Layer 7 of a small transformer language model trained on English Wikipedia (11 layers, counted from 0, width 128).
Take only the direct path to the model's output, skipping the later layers: a vector added to the residual stream pushes a token's score in proportion to its dot product with that token's output vector.

Output vectors of the tokens that the questions are about. A number n stands for (n - 500) times 0.0051.
"ꦿ": 561 698 284 394 389 669 358 541 560 593 821 592 589 658 207 775 466 662 355 405 643 421 222 469 628 610 302 664 461 300 609 631 368 508 514 664 297 722 371 482 629 686 602 269 612 715 119 619 552 207 406 378 479 437 471 632 349 717 659 210 466 360 377 370 584 285 659 322 228 622 411 599 736 689 397 614 979 721 300 754 656 681 696 671 346 347 616 341 458 780 651 662 530 371 465 599 685 449 302 419 360 627 296 557 389 654 560 615 303 462 641 446 643 722 462 631 576 352 428 558 459 559 251 262 686 360 393 679
"]": 382 531 360 498 436 480 511 439 516 521 595 594 498 478 537 575 602 621 310 422 506 363 528 522 645 541 387 437 453 517 452 621 475 567 440 669 479 557 362 496 619 529 455 376 574 490 447 487 476 497 570 480 443 420 421 533 463 573 520 500 481 579 577 502 535 489 617 476 542 498 466 570 575 549 520 679 604 535 577 580 602 578 541 688 381 482 469 365 499 596 407 565 448 506 451 601 598 471 495 334 423 546 408 565 393 397 494 553 502 485 530 440 485 397 536 497 570 465 486 387 510 580 430 432 557 407 428 587
" became": 480 492 520 474 528 528 495 457 486 542 560 524 581 573 422 524 404 557 567 539 504 537 456 451 607 500 415 541 439 470 376 543 417 466 491 562 433 479 451 560 578 470 554 518 505 498 444 491 572 410 467 527 462 596 510 510 463 455 549 389 452 531 503 405 564 435 560 547 413 471 474 466 600 509 464 535 533 557 474 513 492 566 489 600 447 411 507 455 497 612 446 492 566 474 455 559 514 409 472 520 483 544 478 451 430 595 439 463 463 504 540 404 512 549 492 519 509 538 421 492 463 570 464 530 517 495 491 481
"镇": 552 572 451 443 392 599 418 555 557 613 704 573 584 618 457 637 451 532 392 463 539 498 436 502 633 557 465 487 374 393 507 543 435 454 493 546 495 646 502 438 616 619 553 419 598 564 460 542 555 481 424 401 569 542 531 555 468 601 555 445 433 384 431 386 544 337 451 412 375 638 456 611 579 555 409 541 747 560 390 544 589 592 595 650 431 497 494 509 493 604 496 615 500 488 472 557 562 477 402 477 452 508 385 502 540 637 498 539 488 500 589 454 475 746 441 522 513 399 500 574 480 540 453 429 602 426 467 564
"=": 498 452 387 530 420 579 525 577 528 555 486 499 574 475 591 553 560 523 413 436 549 461 556 495 607 458 413 518 431 446 530 517 498 391 499 445 384 566 389 456 515 485 417 511 447 632 377 539 509 527 543 435 490 424 486 551 514 596 391 407 542 435 493 490 600 548 557 450 484 524 497 446 520 525 493 518 681 519 511 500 564 536 515 521 450 457 473 441 497 477 462 520 617 407 558 549 562 505 387 446 436 388 432 537 515 455 437 554 534 524 513 565 577 525 551 592 602 575 482 556 453 521 533 443 507 482 554 555
"◌": 573 685 348 389 425 630 389 500 562 578 812 571 642 644 292 682 484 621 379 421 732 437 264 469 660 616 334 626 443 358 572 609 373 516 506 646 339 646 393 507 623 631 585 312 612 663 192 610 537 301 380 391 510 444 472 613 389 696 614 285 466 387 404 379 585 352 604 356 268 630 397 621 673 644 411 595 929 655 309 716 638 648 659 651 363 351 621 356 477 706 593 597 536 382 488 576 713 467 357 444 394 581 353 562 404 636 571 606 355 475 653 413 589 681 430 600 538 373 433 601 463 538 317 314 655 375 418 699
" album": 574 575 391 450 624 470 494 519 458 492 462 537 480 534 355 599 462 488 379 380 507 532 480 435 624 624 422 492 447 445 552 541 429 526 543 505 436 500 567 490 600 511 552 410 524 530 315 540 520 517 408 346 504 441 542 513 519 565 462 474 489 453 521 384 699 466 570 485 436 427 386 528 535 526 427 597 524 591 500 476 440 512 493 604 452 462 549 343 498 527 658 525 593 502 425 545 498 466 425 492 410 544 538 407 533 589 598 524 517 490 562 500 444 445 509 498 581 441 376 667 492 427 398 502 526 545 450 561
" continu": 502 483 480 458 479 534 524 450 468 526 566 494 557 572 509 579 427 558 484 511 501 465 451 479 561 503 404 509 473 477 479 526 429 455 443 560 445 580 464 544 589 488 496 456 514 499 439 510 556 440 418 513 474 535 539 486 503 464 543 427 504 495 476 441 469 428 547 497 425 481 486 486 521 499 504 541 507 538 490 522 478 550 453 580 475 421 503 462 499 584 459 465 580 467 466 586 521 472 429 514 543 530 478 518 452 588 479 474 432 495 539 472 517 577 482 529 474 522 461 476 518 469 450 494 544 541 511 519
" was": 465 466 527 497 583 496 565 449 466 538 510 489 560 503 486 533 428 601 525 593 484 567 489 480 602 504 424 526 430 511 394 490 474 533 536 598 452 424 456 564 523 429 504 516 486 479 534 472 570 451 468 525 464 604 544 468 513 459 518 446 452 569 554 434 527 528 530 523 404 444 470 432 526 493 476 506 466 545 479 489 512 495 441 559 487 468 507 496 501 532 433 473 567 496 413 550 521 391 524 520 490 507 475 463 459 593 453 486 465 480 518 405 448 526 477 455 485 559 437 466 468 540 508 578 454 484 516 462
" married": 447 511 452 477 567 546 471 485 409 551 596 522 548 571 427 605 464 559 498 376 480 543 498 451 651 664 438 564 429 517 415 541 531 503 475 542 446 514 480 621 637 406 525 399 500 553 478 664 543 388 484 455 479 553 457 494 488 512 595 427 462 498 541 386 544 360 456 513 439 615 485 618 625 500 446 529 555 646 452 580 513 528 539 535 469 451 504 360 493 686 434 637 564 507 498 561 471 484 371 491 455 587 436 505 563 490 510 447 443 387 622 406 491 545 428 510 539 444 421 509 477 603 509 529 502 444 535 467

Output weights of attention head 1. The head adds the sum of these rows, row i times number i of z. A number n stands for (n - 500) times 0.0023.
o0: 514 414 425 553 677 363 684 696 367 539 517 277 238 456 634 653 448 476 628 517 551 532 575 295 406 663 332 712 527 350 440 462 445 700 648 466 558 262 560 558 376 488 452 509 499 507 532 667 614 495 478 517 453 376 431 454 491 525 458 511 479 447 667 331 318 514 492 608 417 506 514 331 340 622 722 521 674 668 477 498 336 259 485 419 342 527 669 337 318 608 312 410 447 669 327 549 367 677 711 462 442 587 415 323 588 565 538 500 251 517 479 331 527 720 546 444 459 357 358 492 480 569 669 408 621 294 580 483
o1: 520 542 576 643 435 563 506 407 614 408 385 539 569 589 155 560 477 398 355 273 526 487 658 565 499 731 691 462 425 373 614 522 449 425 365 671 510 637 649 354 487 413 616 606 277 471 369 552 616 373 530 262 398 302 470 448 594 444 686 539 419 535 362 767 535 470 154 611 382 465 564 384 600 427 431 500 407 435 128 521 399 542 579 634 619 639 319 554 414 518 589 641 625 478 524 513 437 394 422 537 522 535 494 293 380 431 567 525 587 498 591 532 609 458 662 646 555 419 476 583 482 485 475 288 417 511 24 602
o2: 545 411 319 423 325 532 636 277 308 453 425 449 433 487 708 508 553 692 483 450 426 633 580 533 485 461 755 515 530 665 523 747 400 371 613 463 624 347 301 431 477 323 422 381 513 560 514 627 473 665 513 538 417 577 401 379 398 443 309 456 512 516 431 719 422 597 505 358 304 581 387 572 432 707 408 463 518 654 291 527 469 473 561 495 402 304 561 712 810 441 454 468 490 435 657 427 424 391 444 335 374 529 281 603 346 472 640 635 542 530 484 516 633 548 437 347 962 431 392 317 262 619 429 378 391 332 476 526
o3: 521 631 540 451 290 493 480 314 423 801 378 503 475 685 406 548 470 532 522 603 449 640 311 259 462 780 710 688 327 415 685 575 447 453 481 716 491 507 517 313 500 552 411 291 503 439 535 420 450 362 528 480 439 669 466 328 435 557 511 383 341 583 485 321 667 359 573 477 349 603 409 410 362 438 353 331 318 433 437 413 552 586 573 412 570 289 412 497 374 551 614 467 587 480 327 513 505 416 301 647 437 323 733 700 269 556 431 214 459 439 554 632 445 516 562 548 710 616 360 363 432 553 412 550 587 474 292 619
o4: 460 430 729 520 315 648 667 743 591 412 610 368 474 580 542 596 520 365 700 534 545 292 429 393 482 574 440 454 677 503 571 303 593 452 507 440 615 663 654 671 595 607 588 529 389 605 351 456 587 134 637 479 488 633 569 503 618 429 673 348 389 460 614 389 460 513 510 590 820 466 395 404 487 423 512 387 719 436 573 560 391 478 490 626 478 684 302 487 255 438 625 606 320 573 703 465 718 723 412 488 484 538 437 517 565 495 404 380 626 531 577 566 435 661 470 401 509 541 666 350 516 640 275 567 533 702 473 524
o5: 560 566 415 535 590 553 409 358 633 568 468 407 467 401 703 400 459 388 529 624 466 521 362 573 753 291 421 476 196 383 426 409 435 430 361 527 218 504 532 445 495 401 508 527 379 392 356 625 739 665 399 408 717 914 354 584 404 408 576 348 373 414 290 498 425 507 458 468 383 367 182 448 418 415 434 440 619 642 535 495 663 345 259 720 319 661 488 486 251 483 333 480 924 393 607 637 549 677 597 492 680 444 593 844 605 586 636 489 410 504 645 329 281 788 391 409 556 555 505 246 334 497 409 624 590 706 711 591
o6: 334 513 478 545 560 564 554 460 473 368 514 643 301 463 243 338 398 486 369 522 554 313 372 736 762 587 549 378 673 555 677 143 636 530 163 281 569 457 390 516 549 551 493 519 659 556 448 381 485 580 533 401 452 504 452 567 429 487 471 550 464 399 292 691 719 499 470 512 378 427 528 609 810 623 572 692 372 340 574 500 582 631 528 479 691 569 147 475 772 462 373 842 451 568 514 497 766 390 459 236 537 601 504 572 412 555 712 520 670 438 511 546 455 365 602 653 667 494 406 851 585 604 495 553 649 636 275 576
o7: 599 345 561 504 599 422 621 537 534 691 718 370 595 588 584 689 455 548 655 452 351 511 339 367 525 513 310 644 409 475 440 348 671 371 513 482 349 696 522 492 647 425 397 443 545 611 298 578 448 340 420 592 667 357 589 628 601 509 374 198 575 408 469 441 329 623 626 481 466 524 478 577 614 591 536 395 274 633 402 598 428 372 771 604 540 357 631 429 445 539 322 645 414 462 593 531 661 464 488 661 355 681 566 695 543 571 541 218 507 348 514 494 670 588 471 735 366 642 376 477 524 507 801 486 392 656 496 432
o8: 619 586 311 410 372 635 527 491 600 476 587 452 391 611 417 477 552 324 505 422 482 543 346 414 425 553 340 544 655 246 435 366 379 578 563 270 258 557 545 607 480 391 407 494 229 503 663 435 499 320 340 339 575 735 475 507 292 641 463 459 740 409 638 482 394 682 473 732 642 481 490 603 407 448 546 346 681 589 373 658 393 114 358 474 443 527 562 504 571 743 357 495 535 632 759 475 545 583 737 351 516 432 524 611 545 368 630 505 437 580 398 548 309 711 418 395 387 529 390 452 415 448 365 426 412 632 610 661
o9: 518 491 604 461 518 592 380 615 597 304 494 569 717 614 524 714 549 555 655 478 583 487 513 489 643 441 431 661 384 646 521 281 628 296 615 524 382 569 542 481 632 701 653 685 602 641 314 292 554 362 532 489 435 382 508 455 512 497 555 509 424 375 624 404 642 519 695 328 254 459 490 328 400 669 376 431 586 417 334 365 655 612 581 319 747 479 599 572 403 418 553 285 467 488 297 607 491 550 352 660 514 367 423 368 461 734 501 507 461 784 649 447 546 602 411 435 665 543 577 666 535 737 537 572 483 547 344 614
o10: 419 578 538 413 652 668 406 574 655 550 553 512 298 530 513 396 544 621 588 519 585 558 482 558 685 407 594 579 472 521 666 351 563 441 486 329 435 627 579 589 313 856 482 593 524 449 605 409 677 543 527 513 444 499 404 513 699 397 538 333 490 392 733 463 497 590 657 602 388 415 530 560 465 365 540 324 852 426 414 449 586 466 301 441 612 663 295 633 343 745 476 361 554 484 473 437 550 400 492 704 258 708 488 395 556 517 471 387 548 594 433 391 300 582 397 264 368 752 409 577 579 431 485 543 552 556 602 709
o11: 516 486 514 442 612 421 433 672 471 594 593 398 334 613 364 429 477 600 499 541 739 532 334 466 489 639 493 602 461 512 354 500 411 551 679 545 429 635 641 587 400 689 395 436 496 452 536 345 316 506 486 470 611 490 558 414 305 593 601 576 574 506 439 224 287 455 653 506 677 603 388 330 525 521 620 387 510 706 413 524 474 654 526 290 444 420 728 415 308 654 463 395 681 340 436 542 463 718 497 613 363 478 528 740 534 848 421 219 295 429 480 382 611 613 370 426 152 634 398 542 580 443 555 633 545 544 682 600
o12: 510 707 59 476 503 292 464 208 733 619 411 538 316 367 535 390 606 380 444 435 391 595 582 578 436 474 728 212 320 305 477 762 529 867 198 615 473 510 398 108 781 315 343 421 210 640 487 553 362 528 478 460 341 439 345 625 397 501 260 811 676 402 138 960 274 772 444 659 541 346 541 523 260 482 373 713 494 587 513 692 497 282 380 496 410 144 532 710 496 421 448 769 629 517 684 722 624 516 581 169 399 187 405 379 509 430 662 626 646 317 542 661 433 440 529 596 790 436 422 452 428 348 316 437 440 599 467 459
o13: 489 650 367 610 570 528 428 655 468 472 462 396 257 564 728 538 461 296 620 612 541 568 585 584 373 403 847 413 486 371 493 491 635 465 423 457 751 471 451 566 453 803 446 604 364 681 229 543 261 545 385 669 439 475 628 433 407 717 474 639 432 385 534 622 328 447 585 644 533 473 590 435 656 510 474 551 430 664 437 508 508 654 418 398 560 392 512 662 432 570 670 718 618 478 553 363 412 498 635 500 397 471 392 509 587 651 603 420 441 400 336 398 545 725 589 460 519 348 483 483 567 521 636 529 543 599 624 472
o14: 485 546 302 409 424 521 497 376 141 573 281 457 435 431 736 451 583 584 406 471 506 667 649 561 341 422 567 649 466 329 289 697 650 545 776 492 564 321 421 333 501 462 389 562 424 786 471 396 369 467 483 346 475 417 558 616 262 707 425 655 557 373 601 494 425 541 447 738 456 459 610 394 341 572 539 416 545 561 556 665 572 474 434 468 487 575 629 373 230 678 393 640 624 173 437 606 497 729 470 295 377 382 449 617 571 629 288 394 449 535 325 474 503 433 443 431 386 383 434 496 575 672 488 425 506 387 648 730
o15: 473 425 586 295 519 373 572 377 370 723 601 445 668 602 566 496 596 617 297 630 537 741 404 649 299 400 687 661 141 390 367 719 311 641 437 892 461 604 394 298 299 468 370 349 487 509 460 720 349 202 489 491 599 372 509 595 197 678 328 554 714 448 239 332 259 569 448 470 379 723 571 411 481 617 541 374 162 696 529 645 421 593 532 471 276 276 766 610 370 476 532 549 759 290 312 432 460 415 433 707 456 537 462 739 477 556 317 355 507 494 554 352 564 403 394 569 336 533 265 421 572 389 546 524 400 373 349 328
o16: 475 327 623 426 543 467 475 556 486 646 598 578 535 543 595 476 546 627 479 655 685 509 408 472 403 588 381 667 408 460 443 421 616 603 579 659 554 440 420 600 180 664 554 576 703 674 403 495 390 555 476 481 592 461 478 540 423 449 517 315 457 471 769 241 294 493 519 553 604 555 438 605 695 542 506 433 366 522 402 498 642 507 482 447 290 573 502 347 293 546 488 367 519 266 495 546 499 603 468 652 516 506 509 752 597 608 349 454 350 327 446 398 345 542 572 297 245 739 879 364 709 373 603 394 442 494 747 570
o17: 213 623 374 483 470 666 454 368 437 340 491 596 483 311 579 275 574 466 548 299 435 382 464 674 714 508 147 160 503 626 376 669 432 591 367 539 457 628 537 458 398 433 603 618 463 300 536 258 524 745 719 738 460 433 467 637 569 479 547 663 359 539 549 615 434 520 519 541 396 439 420 538 720 279 533 597 559 438 451 325 635 669 467 544 499 673 393 345 501 593 381 437 549 389 328 447 674 476 720 318 540 454 486 260 340 168 519 667 538 772 663 449 332 476 577 471 540 341 640 367 491 599 572 421 593 604 498 486
o18: 387 664 272 458 631 482 485 210 543 414 511 595 432 269 86 457 499 565 280 551 360 346 396 660 596 581 409 509 674 674 466 481 418 577 219 630 372 462 464 651 516 361 455 339 459 194 654 420 561 528 399 432 287 629 323 513 630 536 723 501 367 647 600 501 688 466 369 611 528 449 497 612 569 463 456 692 508 648 639 509 558 497 501 547 432 485 445 450 650 651 514 518 526 588 416 687 590 580 693 266 462 609 508 369 462 419 555 802 365 508 402 457 492 284 423 522 528 481 532 417 447 471 196 474 691 544 509 525
o19: 684 541 486 556 667 347 380 555 461 799 469 387 470 524 352 506 540 453 676 522 417 861 512 637 429 434 715 563 241 499 487 653 416 502 640 792 496 724 520 467 384 670 508 674 223 352 236 762 603 107 497 471 548 695 478 558 411 551 319 451 629 629 292 510 416 680 449 373 269 564 561 447 452 446 744 218 516 635 476 595 598 447 550 345 492 447 546 606 706 379 542 523 502 444 613 563 550 488 258 604 352 520 567 470 413 594 833 211 511 311 565 571 528 572 203 646 552 372 436 190 422 406 320 689 329 453 174 585
o20: 524 399 373 463 537 417 433 650 464 731 319 583 446 514 453 436 383 434 532 743 572 581 568 532 399 278 549 562 490 721 747 450 533 460 666 614 726 557 454 435 372 522 444 509 508 493 355 536 434 398 621 449 622 366 602 569 438 472 386 520 635 513 453 449 549 427 374 677 299 552 679 491 458 520 571 440 771 485 427 513 342 501 513 513 521 520 557 550 114 325 489 523 672 469 592 341 499 606 522 541 339 455 551 683 553 427 627 289 568 410 701 577 565 562 523 577 373 610 473 595 319 536 712 511 282 472 271 710
o21: 401 523 454 577 659 603 517 577 374 408 486 435 446 373 770 221 505 354 507 602 403 703 535 547 784 376 325 476 548 538 462 535 491 486 539 672 291 706 320 432 642 533 384 574 325 420 697 468 598 572 705 520 540 584 461 645 374 460 336 570 546 501 462 395 409 714 523 565 377 370 561 527 482 388 564 420 609 357 554 539 514 479 247 621 530 631 425 439 292 597 340 447 692 344 668 588 581 578 447 286 593 513 564 552 634 464 382 361 474 548 649 295 283 544 356 596 407 494 316 511 543 518 534 623 449 403 574 605
o22: 432 271 489 522 557 561 655 337 465 691 426 486 385 593 453 593 370 585 439 444 366 505 376 476 524 563 567 681 296 656 528 598 547 594 524 702 561 512 306 467 531 378 358 292 590 565 260 611 640 290 142 517 348 315 454 337 497 420 436 314 578 475 356 419 477 612 386 551 570 673 402 370 494 534 583 610 496 590 398 580 454 564 383 347 437 459 622 644 366 639 526 279 518 478 490 798 324 584 397 409 530 564 422 475 332 443 692 620 486 376 439 509 629 450 371 555 472 346 380 341 190 557 621 477 553 381 367 680
o23: 416 530 407 509 484 573 468 395 563 334 553 406 419 492 401 456 408 476 658 450 478 535 447 603 811 400 545 399 526 577 441 249 531 363 554 362 419 673 569 611 611 450 550 556 582 465 419 457 750 357 408 636 545 616 625 300 629 426 899 492 326 429 447 447 449 394 294 375 507 458 403 362 636 499 569 451 460 617 255 460 528 494 499 450 759 613 599 643 606 449 313 377 578 646 399 626 641 365 599 696 601 675 638 275 579 574 526 642 474 471 500 478 563 470 566 581 494 443 568 445 608 598 435 370 437 712 398 472
o24: 629 404 529 507 715 395 613 611 600 588 444 413 403 579 314 638 401 472 598 555 326 650 558 338 450 591 514 580 439 679 492 498 450 600 692 594 709 431 465 568 468 463 635 370 314 447 448 544 557 660 520 462 577 494 551 370 639 324 559 431 414 664 525 261 604 427 447 528 440 547 365 418 491 629 433 586 583 529 350 545 434 651 447 386 455 498 723 462 291 420 520 321 601 553 604 582 363 542 348 472 396 413 574 486 544 681 447 612 508 278 514 542 569 446 355 475 471 504 549 590 392 495 596 512 536 459 597 417
o25: 534 317 602 476 780 230 476 678 637 605 625 413 509 408 555 390 350 519 666 434 568 442 504 477 504 572 510 542 518 567 778 381 560 450 654 114 442 483 516 623 659 474 517 625 473 721 379 619 491 474 634 497 734 285 429 483 679 437 312 351 515 431 617 622 417 591 634 358 444 429 569 688 811 450 470 645 621 353 517 555 450 488 694 539 557 548 649 519 536 338 331 534 242 576 613 455 363 367 455 666 537 622 634 444 730 686 597 365 596 335 518 705 709 598 476 500 464 663 613 580 299 421 551 537 410 343 762 539
o26: 507 396 632 535 635 425 501 591 416 606 400 466 540 398 382 515 355 492 506 433 409 643 541 240 789 579 254 505 607 494 339 447 498 472 542 688 481 674 497 687 509 413 417 491 404 332 540 460 375 284 461 678 472 765 675 509 450 498 540 788 579 501 399 533 208 561 483 457 420 567 593 553 523 446 492 296 432 638 518 544 342 401 482 736 536 427 437 444 687 417 519 389 521 583 637 377 520 645 410 619 607 637 590 780 454 518 573 362 450 293 559 528 440 455 566 733 288 464 389 387 477 324 420 482 315 481 489 430
o27: 595 530 409 390 627 632 471 502 508 520 579 560 419 463 525 404 540 489 643 295 434 495 290 326 328 721 350 539 478 512 316 553 705 477 583 548 613 603 486 524 445 455 447 671 548 522 711 542 359 289 524 686 416 560 516 565 551 502 486 674 650 418 589 371 52 702 554 602 586 564 808 562 518 481 406 219 415 630 354 676 520 633 661 382 493 429 501 453 572 517 465 438 172 303 440 380 448 775 445 381 361 780 484 612 456 349 519 424 344 414 406 633 447 471 553 597 194 504 358 332 652 408 587 330 324 626 621 545
o28: 435 611 295 610 400 634 574 324 407 294 453 466 448 429 478 599 723 611 321 462 567 484 505 524 328 510 616 387 352 494 397 554 447 657 287 599 369 559 333 403 467 421 325 405 637 611 529 482 403 757 433 441 220 535 553 350 565 542 586 475 390 544 285 586 623 422 415 420 544 550 521 452 340 657 452 672 227 600 301 477 471 608 499 384 650 357 471 654 812 498 559 541 656 516 461 666 547 369 601 388 583 357 468 436 394 471 477 781 575 577 390 304 512 472 602 490 482 455 556 303 707 532 444 380 618 495 410 375
o29: 520 708 465 528 497 487 726 569 600 635 511 489 563 505 439 545 639 597 334 481 403 351 637 684 585 367 664 530 355 433 434 446 363 488 367 573 423 608 721 401 523 594 448 540 501 351 264 518 495 494 599 617 712 616 458 586 411 512 626 454 390 393 410 531 472 506 409 420 253 422 354 494 665 467 519 592 479 451 627 457 637 658 731 833 387 721 233 427 449 346 562 695 517 642 509 519 645 392 403 615 529 439 664 437 586 568 457 411 521 473 484 430 625 416 497 623 488 403 669 558 646 499 465 627 512 795 335 402
o30: 273 545 769 513 396 587 642 430 396 420 525 701 592 477 569 601 375 606 402 407 427 404 549 491 799 537 294 362 645 725 498 585 661 460 408 630 439 352 325 534 540 509 610 277 705 452 547 513 652 585 598 350 356 624 476 467 616 483 509 598 309 598 589 364 672 425 652 423 540 415 198 364 318 413 507 577 777 309 733 413 689 659 257 718 484 453 288 185 164 701 454 115 216 618 136 663 545 608 480 435 698 481 545 336 403 536 315 660 315 691 555 362 392 422 515 428 663 569 515 448 591 602 313 683 634 317 491 442
o31: 489 489 555 587 575 500 405 551 532 673 476 439 540 559 442 598 347 622 389 719 600 478 689 561 540 319 614 491 296 501 520 422 561 570 509 553 504 478 482 575 542 688 514 504 559 801 275 469 560 646 392 572 649 509 514 398 459 387 491 528 333 373 175 621 527 469 517 287 224 432 392 268 415 395 506 792 466 546 517 527 542 571 436 420 574 462 405 623 205 400 624 309 681 463 655 631 347 510 548 730 700 225 540 517 685 468 423 530 560 438 607 404 512 539 416 491 453 424 661 759 318 559 551 596 572 587 597 493

Each question shows a token from some text and the vector z that the head gathered there. A number n stands for (n - 500) times 0.0037.

"es": 560 446 571 404 516 466 507 467 636 530 346 470 491 540 568 423 467 437 594 404 498 435 480 397 527 599 561 422 469 539 433 536
Which of these tokens does it push down most? " became"

"e": 388 551 481 437 473 497 534 582 459 388 598 431 494 584 527 478 491 423 520 714 320 364 643 437 501 545 389 461 642 545 425 469
Which of these tokens does it push down most? " was"

" the": 451 498 454 552 418 584 582 418 442 484 519 513 463 568 505 579 445 477 501 509 404 441 453 495 525 541 501 495 550 556 456 446
Which three tokens does it push up most, strongest first? " album", "镇", "ꦿ"

" found": 506 483 518 507 529 544 473 544 508 446 523 512 549 431 456 509 460 514 518 543 562 534 553 529 512 460 411 486 428 427 479 478
Which of these tokens does it push down most? "镇"

"==": 536 573 477 439 560 539 590 467 672 485 285 472 500 562 537 512 507 406 543 519 487 593 507 575 434 570 567 494 387 572 462 523
Which three tokens does it push up most, strongest first? " married", "ꦿ", "◌"

"land": 453 510 418 444 449 560 533 506 420 420 572 437 369 550 495 494 433 452 566 625 352 428 538 479 501 513 549 443 540 517 458 589
Pushed up most: " album"

" 18": 484 428 473 570 488 555 518 407 516 511 509 494 458 534 436 509 457 525 461 487 486 499 484 498 474 586 443 528 499 509 472 526
Pushed up most: "镇"

"le": 570 454 493 546 465 585 497 509 550 460 474 558 498 449 442 555 469 572 474 502 520 503 481 520 529 523 537 522 484 478 529 554
Pushed up most: " was"

" ": 522 501 520 570 545 506 505 534 550 456 483 441 534 448 412 517 503 490 580 534 580 550 581 535 499 522 403 527 462 414 547 514
Pushed up most: "ꦿ"

"o": 486 479 529 495 437 594 528 496 536 520 451 535 459 476 569 553 476 521 424 477 521 458 527 481 515 529 502 483 566 474 539 552
Pushed up most: "◌"

"al": 562 445 471 488 436 499 606 428 330 449 539 414 516 524 464 432 501 440 529 595 378 423 616 476 480 527 581 410 578 517 409 449
Pushed up most: " album"

"ley": 535 468 533 571 415 604 533 454 497 487 455 522 433 516 425 523 429 539 449 470 560 525 438 546 507 572 499 485 508 577 436 489
Pushed up most: "镇"

" of": 535 488 543 605 528 555 488 521 584 524 471 531 461 470 424 516 482 533 496 473 554 566 491 525 502 561 532 539 528 439 569 538
Which of these tokens does it push down most? "]"

" La": 531 773 421 567 646 718 705 665 550 693 513 413 623 606 412 398 524 433 442 575 686 569 602 502 531 547 541 363 327 632 426 500
Pushed up most: "ꦿ"

" Church": 527 510 482 564 501 565 495 449 468 583 510 539 462 492 438 536 499 525 577 612 473 511 494 563 529 511 347 538 469 554 415 461
Pushed up most: "ꦿ"

" who": 538 491 469 517 507 538 475 459 540 505 452 494 494 494 421 507 496 532 517 460 573 576 463 480 566 497 559 471 509 421 546 518
Pushed up most: " was"

"il": 502 458 469 452 465 404 504 494 455 426 532 403 485 541 458 538 407 446 425 667 411 439 543 414 421 543 552 493 570 585 585 570
Which of these tokens does it push down most? "◌"

" f": 535 467 480 564 451 604 505 428 591 492 470 524 505 506 497 606 509 527 517 495 521 517 452 488 516 516 512 572 544 555 578 526
Pushed up most: " was"

" could": 520 479 507 490 525 527 437 568 494 434 516 541 566 416 428 501 462 488 521 546 558 552 524 506 493 434 417 470 403 420 464 467
Which two tokens does it push up most, strongest first? " married", " was"

"st": 387 757 727 628 423 516 622 231 602 403 369 302 908 449 656 481 263 617 548 426 552 565 489 461 442 473 382 433 779 408 561 502
Which two tokens does it push up most, strongest first? "]", "="

" Po": 462 486 488 466 424 587 497 421 491 586 499 471 450 444 554 565 409 552 422 442 519 441 450 434 582 582 569 528 567 576 542 509
Pushed up most: "="

" a": 529 565 468 550 467 595 420 496 529 518 406 520 567 534 399 511 466 487 566 483 575 587 504 443 516 503 467 437 495 404 447 447
Pushed up most: " album"

"-": 542 501 529 534 537 525 516 470 544 447 501 441 524 446 433 511 521 478 555 519 639 572 566 557 502 513 361 517 469 373 490 488
Which of these tokens does it push down most? "镇"

" like": 492 447 537 523 430 631 515 521 580 518 423 545 438 474 587 580 474 529 486 493 543 485 517 505 545 549 524 511 537 450 554 590
Which of these tokens does it push down most? "]"

" re": 491 491 428 508 497 596 521 437 552 538 463 498 465 484 480 554 468 493 482 495 500 487 463 471 524 524 493 559 565 566 584 539
Which two tokens does it push up most, strongest first? "镇", "◌"

"t": 461 476 434 511 473 612 470 489 563 571 434 503 584 462 538 571 474 568 492 468 453 461 551 442 609 625 490 522 452 522 493 455
Pushed up most: "◌"

"f": 502 471 525 536 438 621 551 481 578 546 427 538 445 485 595 576 477 541 446 451 570 480 516 470 527 569 501 487 567 465 557 564
Pushed up most: "◌"

",": 570 397 555 573 463 616 501 473 398 452 479 471 432 508 368 490 423 594 467 523 556 552 491 600 507 532 469 484 509 499 399 542
Which two tokens does it push up most, strongest first? " was", " became"

" was": 452 449 529 609 511 524 457 474 415 370 552 436 565 501 415 467 461 499 542 551 478 526 606 500 431 598 385 479 603 418 396 483
Pushed up most: "]"

" to": 457 511 455 509 468 557 461 549 537 505 522 511 481 528 472 532 433 541 491 474 497 489 494 485 527 452 526 427 477 498 487 489
Pushed up most: " became"

" Pa": 467 536 511 567 411 626 574 390 513 515 458 540 419 529 516 542 427 552 450 441 520 496 431 533 527 570 474 489 539 662 466 471
Pushed up most: "镇"

" that": 509 487 479 522 489 549 473 439 569 523 462 508 474 499 433 527 462 572 461 422 586 525 470 453 575 508 563 521 504 415 588 532
Pushed up most: " was"

" in": 444 645 525 586 518 592 730 324 341 701 447 351 388 431 432 321 446 586 651 215 373 494 407 467 467 561 258 283 456 567 598 452
Pushed up most: "]"

"all": 501 461 460 532 488 613 508 452 539 485 493 521 483 478 484 568 504 526 512 512 502 518 470 500 514 518 516 539 557 497 545 533
Pushed up most: " was"

"\n": 555 469 550 435 485 483 559 630 747 457 327 431 418 559 680 457 561 455 607 423 460 453 521 412 576 540 605 404 399 379 383 575
Which two tokens does it push up most, strongest first? " married", "="

" and": 482 551 511 530 533 577 459 530 488 441 471 483 485 488 447 555 497 521 549 468 456 503 519 541 500 427 484 467 492 407 411 433
Pushed up most: " married"

" Year": 480 484 612 555 455 426 549 473 524 440 424 582 632 524 489 533 442 551 540 549 557 486 354 505 431 550 493 564 496 513 507 493
Pushed up most: "]"

" inter": 459 497 462 576 488 563 450 549 516 499 451 538 503 480 467 559 408 424 457 419 510 511 479 440 537 578 550 496 522 501 574 473
Which of these tokens does it push down most? "]"

" 100": 483 491 517 588 477 539 560 540 554 550 480 536 602 441 556 594 442 590 553 525 441 460 441 480 541 573 572 532 478 499 551 531
Which three tokens does it push up most, strongest first? "ꦿ", "◌", "]"

" year": 535 475 507 505 481 559 517 488 559 514 464 517 468 449 431 488 469 564 480 444 561 530 470 487 556 456 544 537 490 418 580 544
Pushed up most: " was"